Layer 10 of a small transformer language model trained on English Wikipedia (15 layers, counted from 0, width 128).
A neuron's activation on a vector x is GELU(weights . x + bias), where the dot is the dot product.
The model reads these tokens: "F" "T" "A " "at " "the " "Fil" "m " "aw"

The vector x that enters this layer's MLP at each token. A number n stands for (n - 128) times 0.039.
0 "F": 126, 102, 125, 92, 93, 120, 64, 134, 137, 95, 124, 132, 119, 131, 151, 124, 33, 145, 145, 142, 168, 153, 114, 94, 167, 120, 132, 147, 134, 127, 113, 107, 162, 105, 135, 103, 130, 116, 123, 135, 139, 105, 178, 91, 153, 126, 138, 117, 157, 88, 162, 97, 128, 177, 163, 145, 168, 129, 163, 155, 161, 159, 121, 120, 112, 121, 123, 117, 124, 167, 106, 151, 166, 134, 93, 110, 78, 121, 154, 157, 140, 149, 106, 133, 138, 84, 132, 163, 139, 114, 99, 149, 103, 123, 90, 137, 129, 131, 146, 119, 114, 129, 101, 138, 116, 150, 196, 79, 131, 158, 135, 150, 135, 125, 139, 130, 157, 137, 70, 74, 94, 147, 117, 97, 120, 98, 126, 197
1 "T": 132, 131, 135, 144, 97, 66, 83, 108, 142, 89, 136, 170, 135, 144, 150, 119, 125, 150, 100, 181, 134, 123, 116, 100, 145, 129, 85, 160, 144, 101, 108, 152, 124, 105, 153, 133, 106, 98, 124, 123, 94, 132, 166, 117, 131, 121, 144, 134, 194, 172, 154, 121, 142, 156, 152, 115, 171, 118, 127, 154, 145, 144, 135, 103, 109, 125, 140, 138, 109, 129, 113, 164, 161, 123, 108, 115, 138, 118, 128, 132, 147, 159, 139, 124, 159, 85, 126, 168, 149, 118, 149, 104, 129, 126, 113, 111, 116, 117, 110, 175, 132, 76, 137, 173, 95, 109, 141, 86, 119, 126, 103, 154, 102, 114, 131, 173, 111, 146, 38, 101, 48, 167, 118, 166, 119, 92, 122, 168
2 "A ": 145, 134, 129, 120, 85, 58, 84, 151, 150, 87, 154, 131, 135, 129, 128, 105, 30, 128, 111, 156, 143, 115, 99, 72, 182, 150, 112, 164, 165, 140, 118, 170, 125, 112, 138, 125, 126, 115, 143, 111, 155, 150, 151, 81, 97, 109, 148, 130, 162, 138, 104, 146, 140, 169, 191, 134, 186, 161, 132, 163, 126, 86, 156, 98, 132, 139, 118, 136, 123, 117, 109, 147, 148, 120, 113, 111, 87, 149, 94, 134, 121, 143, 127, 129, 143, 108, 135, 133, 125, 114, 118, 140, 139, 114, 118, 137, 107, 120, 92, 142, 152, 135, 131, 170, 126, 125, 168, 88, 116, 146, 118, 147, 122, 87, 105, 164, 117, 176, 68, 106, 93, 157, 110, 151, 122, 111, 128, 175
3 "at ": 136, 116, 144, 146, 113, 58, 80, 81, 176, 108, 116, 134, 125, 149, 131, 106, 38, 141, 114, 146, 157, 131, 87, 126, 143, 126, 102, 142, 160, 125, 105, 139, 158, 113, 170, 144, 120, 118, 106, 109, 76, 173, 157, 79, 115, 117, 108, 166, 154, 127, 107, 124, 147, 152, 126, 136, 170, 156, 117, 187, 118, 131, 145, 114, 116, 131, 100, 129, 114, 140, 120, 159, 162, 123, 116, 108, 113, 157, 139, 156, 129, 135, 117, 148, 134, 127, 133, 133, 156, 103, 134, 111, 139, 126, 118, 127, 94, 128, 104, 113, 133, 160, 121, 160, 143, 101, 160, 89, 153, 192, 123, 88, 110, 148, 130, 158, 109, 155, 113, 55, 64, 141, 113, 137, 159, 119, 135, 187
4 "the ": 132, 124, 147, 147, 100, 87, 62, 153, 147, 114, 133, 135, 134, 140, 131, 129, 9, 165, 140, 147, 143, 133, 117, 124, 160, 108, 110, 149, 161, 130, 96, 135, 152, 122, 154, 141, 129, 123, 116, 86, 103, 178, 144, 77, 94, 106, 121, 137, 167, 121, 103, 98, 115, 180, 117, 122, 155, 157, 110, 178, 131, 87, 168, 97, 107, 140, 128, 118, 134, 166, 118, 179, 145, 122, 133, 126, 106, 137, 131, 139, 178, 163, 152, 140, 133, 108, 146, 164, 150, 117, 154, 95, 142, 134, 101, 129, 107, 134, 115, 101, 145, 126, 118, 149, 165, 100, 144, 113, 145, 136, 113, 111, 109, 103, 97, 163, 137, 134, 105, 70, 67, 107, 111, 138, 147, 117, 114, 170
5 "Fil": 156, 153, 120, 150, 107, 95, 79, 143, 132, 80, 120, 103, 155, 124, 141, 149, 100, 144, 125, 147, 133, 119, 147, 103, 120, 123, 96, 122, 140, 142, 113, 142, 168, 95, 158, 141, 85, 115, 116, 77, 101, 103, 177, 106, 129, 98, 109, 147, 159, 142, 125, 124, 145, 159, 131, 128, 92, 139, 102, 156, 120, 95, 176, 113, 103, 125, 151, 100, 113, 141, 100, 160, 139, 142, 125, 105, 117, 140, 97, 132, 118, 182, 133, 144, 105, 146, 138, 139, 153, 132, 172, 88, 134, 149, 100, 140, 157, 111, 150, 122, 131, 171, 135, 144, 128, 140, 163, 80, 160, 134, 130, 149, 126, 77, 125, 171, 149, 165, 124, 57, 53, 139, 83, 200, 125, 103, 96, 159
6 "m ": 153, 98, 150, 129, 122, 66, 103, 139, 198, 68, 164, 120, 151, 132, 144, 111, 18, 126, 121, 102, 141, 135, 101, 140, 138, 145, 117, 116, 146, 136, 116, 152, 139, 109, 144, 99, 133, 95, 153, 81, 111, 156, 166, 124, 113, 114, 123, 156, 177, 149, 130, 131, 141, 180, 162, 152, 132, 154, 101, 159, 111, 105, 146, 68, 109, 113, 115, 107, 136, 132, 109, 178, 121, 110, 106, 143, 112, 118, 125, 109, 119, 170, 126, 148, 107, 165, 125, 155, 145, 123, 129, 129, 122, 143, 115, 135, 148, 138, 132, 145, 120, 123, 114, 161, 115, 136, 144, 92, 127, 146, 130, 163, 119, 75, 101, 136, 132, 161, 136, 130, 46, 131, 106, 183, 144, 107, 99, 128
7 "aw": 137, 117, 145, 167, 110, 87, 80, 123, 166, 67, 133, 108, 138, 95, 146, 149, 117, 141, 103, 94, 174, 111, 105, 110, 116, 118, 132, 116, 132, 145, 126, 140, 122, 99, 127, 142, 114, 108, 125, 72, 139, 89, 146, 108, 142, 126, 138, 173, 158, 142, 128, 125, 165, 135, 208, 138, 131, 123, 117, 170, 146, 121, 161, 60, 95, 105, 102, 138, 138, 158, 112, 136, 119, 117, 105, 121, 100, 138, 134, 102, 104, 141, 145, 155, 108, 134, 159, 151, 142, 129, 125, 113, 141, 144, 155, 125, 126, 155, 123, 122, 127, 120, 111, 145, 175, 120, 135, 100, 162, 146, 117, 130, 111, 121, 120, 172, 117, 180, 133, 7, 104, 139, 113, 190, 131, 111, 113, 167

Each question shows the input weights of one neuron of the MLP. A number n stands for (n - 128) times 0.0037.

n339 (bias -0.013): 109, 136, 140, 130, 120, 113, 144, 156, 81, 112, 133, 124, 144, 95, 88, 144, 124, 161, 88, 147, 143, 157, 131, 93, 101, 105, 120, 163, 96, 175, 140, 71, 122, 81, 133, 99, 172, 120, 124, 134, 91, 103, 92, 121, 158, 145, 134, 70, 96, 149, 131, 83, 100, 127, 119, 170, 151, 126, 107, 205, 103, 121, 172, 156, 109, 123, 174, 184, 144, 134, 120, 79, 142, 120, 158, 118, 142, 83, 119, 124, 142, 99, 210, 126, 103, 129, 154, 178, 167, 120, 130, 142, 83, 92, 121, 142, 139, 91, 93, 124, 142, 162, 150, 131, 145, 104, 126, 125, 169, 87, 113, 146, 72, 128, 88, 139, 175, 119, 149, 124, 154, 130, 135, 135, 119, 96, 134, 109
Its three highest activations, in order, are on tokens 4 "the ", 5 "Fil", 7 "aw"

n157 (bias -0.033): 127, 148, 117, 114, 158, 172, 141, 172, 109, 121, 150, 144, 146, 109, 132, 160, 122, 119, 138, 150, 115, 138, 122, 121, 105, 152, 185, 138, 79, 145, 96, 143, 94, 121, 150, 109, 63, 137, 167, 138, 105, 151, 183, 88, 88, 147, 104, 77, 98, 113, 124, 133, 100, 70, 112, 126, 152, 163, 123, 142, 131, 116, 109, 138, 154, 162, 159, 171, 135, 145, 123, 131, 65, 130, 122, 125, 116, 97, 123, 130, 94, 115, 115, 120, 112, 196, 81, 93, 106, 165, 169, 176, 123, 144, 114, 105, 158, 112, 154, 123, 98, 134, 132, 153, 134, 105, 144, 132, 114, 114, 120, 98, 157, 105, 188, 175, 135, 170, 105, 112, 88, 112, 134, 106, 158, 118, 110, 90
Which token does this neuron like most? 5 "Fil"

n25 (bias -0.015): 110, 135, 126, 161, 159, 171, 125, 77, 146, 128, 121, 127, 133, 137, 120, 108, 135, 115, 115, 131, 131, 114, 143, 135, 107, 133, 109, 185, 175, 176, 136, 121, 192, 117, 179, 110, 117, 132, 116, 154, 110, 97, 107, 108, 100, 118, 182, 155, 107, 131, 134, 111, 132, 148, 82, 171, 137, 124, 155, 90, 101, 122, 167, 66, 126, 121, 164, 137, 149, 126, 116, 113, 101, 148, 129, 146, 169, 167, 126, 118, 166, 112, 103, 116, 126, 147, 142, 156, 132, 115, 91, 132, 121, 51, 147, 96, 102, 165, 116, 123, 109, 82, 146, 152, 97, 117, 131, 140, 108, 118, 76, 112, 133, 129, 105, 88, 105, 137, 102, 102, 146, 138, 150, 137, 143, 89, 106, 139
Its three highest activations, in order, are on tokens 1 "T", 3 "at ", 4 "the "

n222 (bias -0.017): 80, 108, 117, 101, 149, 183, 118, 100, 103, 143, 104, 131, 129, 102, 134, 167, 100, 153, 114, 95, 117, 139, 134, 152, 166, 122, 150, 133, 134, 171, 144, 115, 147, 117, 128, 147, 124, 136, 157, 118, 111, 90, 135, 97, 174, 141, 119, 171, 118, 139, 132, 130, 125, 135, 134, 125, 89, 118, 107, 91, 127, 93, 156, 88, 122, 114, 160, 124, 108, 147, 136, 140, 129, 118, 147, 122, 112, 92, 154, 168, 124, 101, 150, 110, 131, 128, 85, 142, 150, 139, 171, 78, 189, 143, 115, 143, 80, 117, 71, 136, 166, 107, 130, 128, 172, 147, 114, 83, 93, 167, 130, 147, 139, 97, 141, 119, 100, 163, 116, 177, 127, 114, 127, 92, 160, 161, 152, 140
Which token does this neuron like most? 4 "the "

n458 (bias -0.032): 127, 201, 122, 123, 97, 151, 114, 139, 119, 156, 75, 65, 163, 167, 110, 125, 116, 92, 105, 124, 89, 107, 138, 160, 160, 63, 152, 150, 84, 116, 125, 129, 149, 99, 173, 126, 136, 129, 99, 154, 133, 156, 123, 157, 127, 109, 99, 114, 102, 144, 129, 115, 100, 87, 136, 99, 103, 122, 103, 131, 123, 130, 127, 134, 136, 142, 94, 143, 178, 92, 124, 122, 163, 119, 134, 167, 124, 124, 138, 112, 36, 136, 78, 184, 122, 169, 123, 143, 119, 111, 158, 91, 132, 115, 118, 81, 99, 142, 135, 183, 141, 110, 74, 77, 141, 124, 185, 148, 191, 158, 120, 73, 116, 161, 146, 104, 128, 210, 130, 154, 167, 175, 173, 126, 123, 124, 61, 150
Which token does this neuron like most? 3 "at "

n354 (bias -0.002): 73, 96, 125, 185, 95, 165, 114, 101, 111, 130, 103, 135, 142, 142, 112, 113, 95, 135, 163, 134, 124, 155, 118, 138, 142, 98, 139, 108, 130, 136, 94, 84, 117, 143, 165, 99, 146, 139, 98, 141, 158, 113, 134, 129, 102, 129, 97, 131, 139, 148, 93, 147, 139, 123, 100, 104, 80, 166, 115, 122, 130, 166, 150, 171, 94, 141, 154, 107, 123, 156, 118, 146, 144, 117, 110, 137, 144, 127, 140, 168, 117, 138, 133, 156, 115, 158, 121, 119, 103, 109, 138, 160, 103, 127, 143, 124, 61, 131, 106, 109, 131, 133, 178, 112, 172, 133, 149, 107, 84, 129, 146, 105, 173, 136, 115, 126, 100, 136, 157, 100, 140, 88, 117, 117, 145, 120, 117, 147
Which token does this neuron like most? 3 "at "

n220 (bias -0.022): 88, 130, 128, 81, 89, 116, 66, 109, 123, 100, 154, 171, 126, 108, 109, 30, 156, 118, 101, 126, 112, 137, 148, 158, 139, 151, 152, 155, 146, 131, 146, 94, 98, 135, 114, 151, 120, 97, 119, 137, 134, 173, 115, 117, 132, 176, 86, 155, 74, 130, 141, 130, 130, 122, 167, 153, 113, 112, 146, 153, 127, 141, 139, 83, 144, 98, 150, 97, 117, 122, 113, 146, 115, 146, 139, 145, 120, 66, 153, 100, 167, 122, 162, 94, 123, 145, 161, 131, 172, 103, 142, 164, 120, 152, 154, 163, 155, 125, 117, 146, 125, 108, 131, 118, 145, 153, 95, 96, 134, 154, 159, 151, 160, 128, 111, 103, 91, 84, 92, 121, 195, 109, 119, 109, 150, 103, 138, 126
Which token does this neuron like most? 0 "F"

n166 (bias -0.026): 146, 133, 93, 140, 156, 130, 140, 112, 160, 156, 122, 158, 97, 152, 116, 94, 126, 95, 108, 147, 123, 133, 156, 106, 107, 142, 87, 115, 111, 153, 128, 159, 130, 99, 137, 101, 187, 134, 86, 162, 139, 148, 150, 111, 126, 120, 121, 106, 115, 143, 79, 161, 142, 100, 125, 167, 137, 119, 110, 129, 132, 129, 113, 65, 119, 122, 163, 113, 118, 167, 148, 112, 127, 110, 156, 112, 145, 166, 136, 170, 145, 175, 178, 114, 150, 107, 158, 65, 108, 100, 155, 148, 139, 94, 107, 133, 120, 130, 134, 77, 99, 149, 152, 96, 130, 123, 134, 157, 147, 112, 119, 111, 101, 147, 181, 172, 70, 93, 139, 151, 112, 149, 134, 99, 87, 133, 98, 142
Which token does this neuron like most? 3 "at "

n443 (bias -0.018): 147, 147, 154, 78, 125, 93, 140, 132, 129, 136, 156, 118, 145, 188, 146, 99, 139, 123, 104, 155, 122, 147, 134, 122, 142, 135, 144, 124, 151, 182, 141, 105, 131, 122, 110, 139, 113, 91, 136, 90, 108, 142, 127, 108, 146, 151, 125, 140, 62, 147, 114, 120, 96, 122, 119, 149, 139, 118, 150, 129, 123, 116, 181, 66, 158, 65, 105, 112, 114, 100, 139, 109, 116, 111, 162, 134, 145, 133, 125, 115, 145, 135, 137, 142, 156, 127, 108, 127, 132, 149, 150, 100, 137, 109, 138, 122, 110, 115, 140, 125, 106, 108, 136, 110, 132, 100, 180, 134, 86, 131, 182, 102, 127, 104, 182, 119, 96, 128, 128, 163, 126, 96, 169, 119, 121, 152, 141, 111
On which token does it fire most, and how strongly? 6 "m ", at about 0.11

n472 (bias -0.003): 145, 181, 89, 126, 162, 116, 129, 142, 144, 135, 158, 127, 165, 129, 74, 180, 98, 129, 118, 113, 104, 102, 132, 131, 148, 67, 129, 129, 96, 152, 73, 113, 178, 113, 86, 115, 121, 117, 121, 92, 141, 117, 137, 118, 98, 136, 126, 94, 158, 140, 83, 157, 135, 121, 123, 147, 121, 167, 148, 109, 123, 149, 125, 153, 168, 161, 157, 143, 131, 98, 128, 115, 114, 129, 128, 114, 87, 152, 115, 96, 113, 133, 133, 130, 142, 142, 88, 143, 140, 156, 139, 102, 109, 111, 137, 95, 121, 127, 123, 186, 87, 150, 141, 123, 106, 131, 144, 125, 157, 124, 130, 125, 146, 125, 162, 115, 75, 155, 175, 137, 95, 105, 146, 139, 133, 126, 196, 102
On which two tokens does it fire most, strongest first? 5 "Fil", 6 "m "

n314 (bias -0.033): 147, 131, 77, 137, 113, 136, 122, 162, 72, 100, 197, 148, 114, 124, 128, 137, 117, 155, 158, 139, 122, 149, 124, 129, 147, 107, 124, 104, 161, 125, 131, 167, 137, 130, 160, 136, 192, 129, 95, 133, 114, 183, 140, 146, 126, 85, 115, 142, 149, 90, 141, 169, 63, 93, 106, 100, 138, 146, 112, 182, 163, 141, 185, 116, 141, 98, 106, 208, 136, 98, 123, 149, 69, 121, 94, 109, 142, 134, 99, 107, 126, 102, 117, 139, 83, 152, 136, 135, 124, 91, 105, 155, 114, 127, 73, 132, 170, 143, 97, 113, 128, 131, 165, 133, 116, 136, 108, 140, 101, 102, 131, 72, 115, 143, 100, 93, 155, 122, 138, 102, 89, 129, 198, 122, 152, 152, 91, 108
On which two tokens does it fire most, strongest first? 4 "the ", 6 "m "

n363 (bias -0.036): 139, 125, 100, 98, 120, 156, 110, 102, 93, 99, 130, 162, 85, 163, 124, 124, 165, 140, 56, 163, 120, 127, 111, 159, 116, 115, 111, 161, 138, 109, 162, 100, 130, 141, 102, 117, 121, 104, 115, 105, 107, 127, 113, 151, 178, 147, 165, 102, 149, 109, 161, 117, 102, 120, 117, 126, 120, 101, 153, 149, 141, 168, 119, 127, 137, 107, 120, 182, 174, 142, 114, 134, 134, 149, 117, 139, 148, 144, 153, 139, 103, 103, 140, 158, 117, 122, 112, 143, 128, 151, 114, 119, 132, 98, 106, 86, 91, 127, 88, 155, 123, 132, 101, 123, 193, 135, 190, 151, 149, 129, 132, 90, 119, 111, 112, 137, 104, 132, 131, 147, 119, 129, 123, 134, 147, 123, 149, 134
Its three highest activations, in order, are on tokens 1 "T", 0 "F", 3 "at "

n492 (bias -0.002): 141, 150, 170, 130, 137, 90, 128, 193, 101, 129, 150, 113, 160, 158, 137, 116, 108, 95, 120, 141, 124, 117, 177, 163, 98, 107, 104, 157, 104, 109, 129, 104, 114, 139, 134, 147, 116, 107, 104, 122, 116, 100, 121, 101, 90, 140, 111, 135, 127, 147, 177, 153, 128, 85, 118, 128, 108, 136, 129, 154, 117, 96, 116, 123, 95, 132, 165, 162, 124, 57, 143, 130, 119, 105, 160, 157, 142, 120, 140, 106, 90, 124, 50, 103, 72, 156, 144, 113, 153, 150, 155, 110, 123, 124, 138, 91, 122, 190, 162, 101, 109, 125, 166, 114, 123, 73, 103, 138, 93, 112, 177, 134, 126, 108, 175, 144, 141, 123, 128, 144, 111, 141, 108, 143, 125, 135, 149, 130
Which token does this neuron like most? 5 "Fil"

n247 (bias -0.020): 115, 83, 146, 137, 165, 178, 91, 112, 123, 131, 144, 99, 109, 104, 84, 132, 139, 180, 157, 141, 111, 186, 148, 138, 144, 130, 108, 106, 130, 115, 189, 125, 142, 119, 76, 152, 154, 167, 102, 163, 117, 116, 102, 115, 143, 131, 150, 129, 114, 99, 115, 130, 113, 123, 127, 101, 189, 131, 106, 80, 116, 148, 163, 152, 134, 122, 59, 118, 118, 131, 137, 101, 132, 132, 52, 133, 123, 107, 136, 149, 105, 94, 172, 146, 148, 146, 109, 103, 134, 110, 118, 113, 85, 139, 103, 132, 140, 146, 110, 139, 133, 127, 116, 123, 146, 151, 159, 90, 178, 183, 134, 109, 122, 123, 98, 148, 166, 111, 131, 126, 117, 102, 155, 65, 160, 101, 138, 125
On which token does it fire most, and how strongly? 0 "F", at about 1.3

n28 (bias -0.007): 113, 109, 139, 151, 142, 66, 126, 85, 144, 138, 134, 125, 131, 187, 58, 144, 118, 150, 103, 158, 98, 122, 160, 100, 119, 144, 156, 160, 109, 96, 151, 137, 110, 141, 136, 119, 110, 145, 96, 114, 140, 166, 133, 104, 110, 133, 102, 139, 147, 141, 126, 168, 128, 152, 96, 119, 154, 139, 166, 129, 102, 123, 130, 86, 185, 147, 153, 134, 125, 92, 134, 97, 101, 141, 120, 132, 107, 85, 107, 119, 100, 168, 148, 119, 130, 143, 105, 179, 169, 143, 152, 133, 112, 155, 137, 173, 129, 125, 122, 101, 150, 124, 121, 86, 87, 111, 135, 144, 168, 149, 138, 141, 125, 134, 114, 74, 149, 145, 119, 86, 106, 95, 149, 113, 135, 156, 137, 115
Which token does this neuron like most? 3 "at "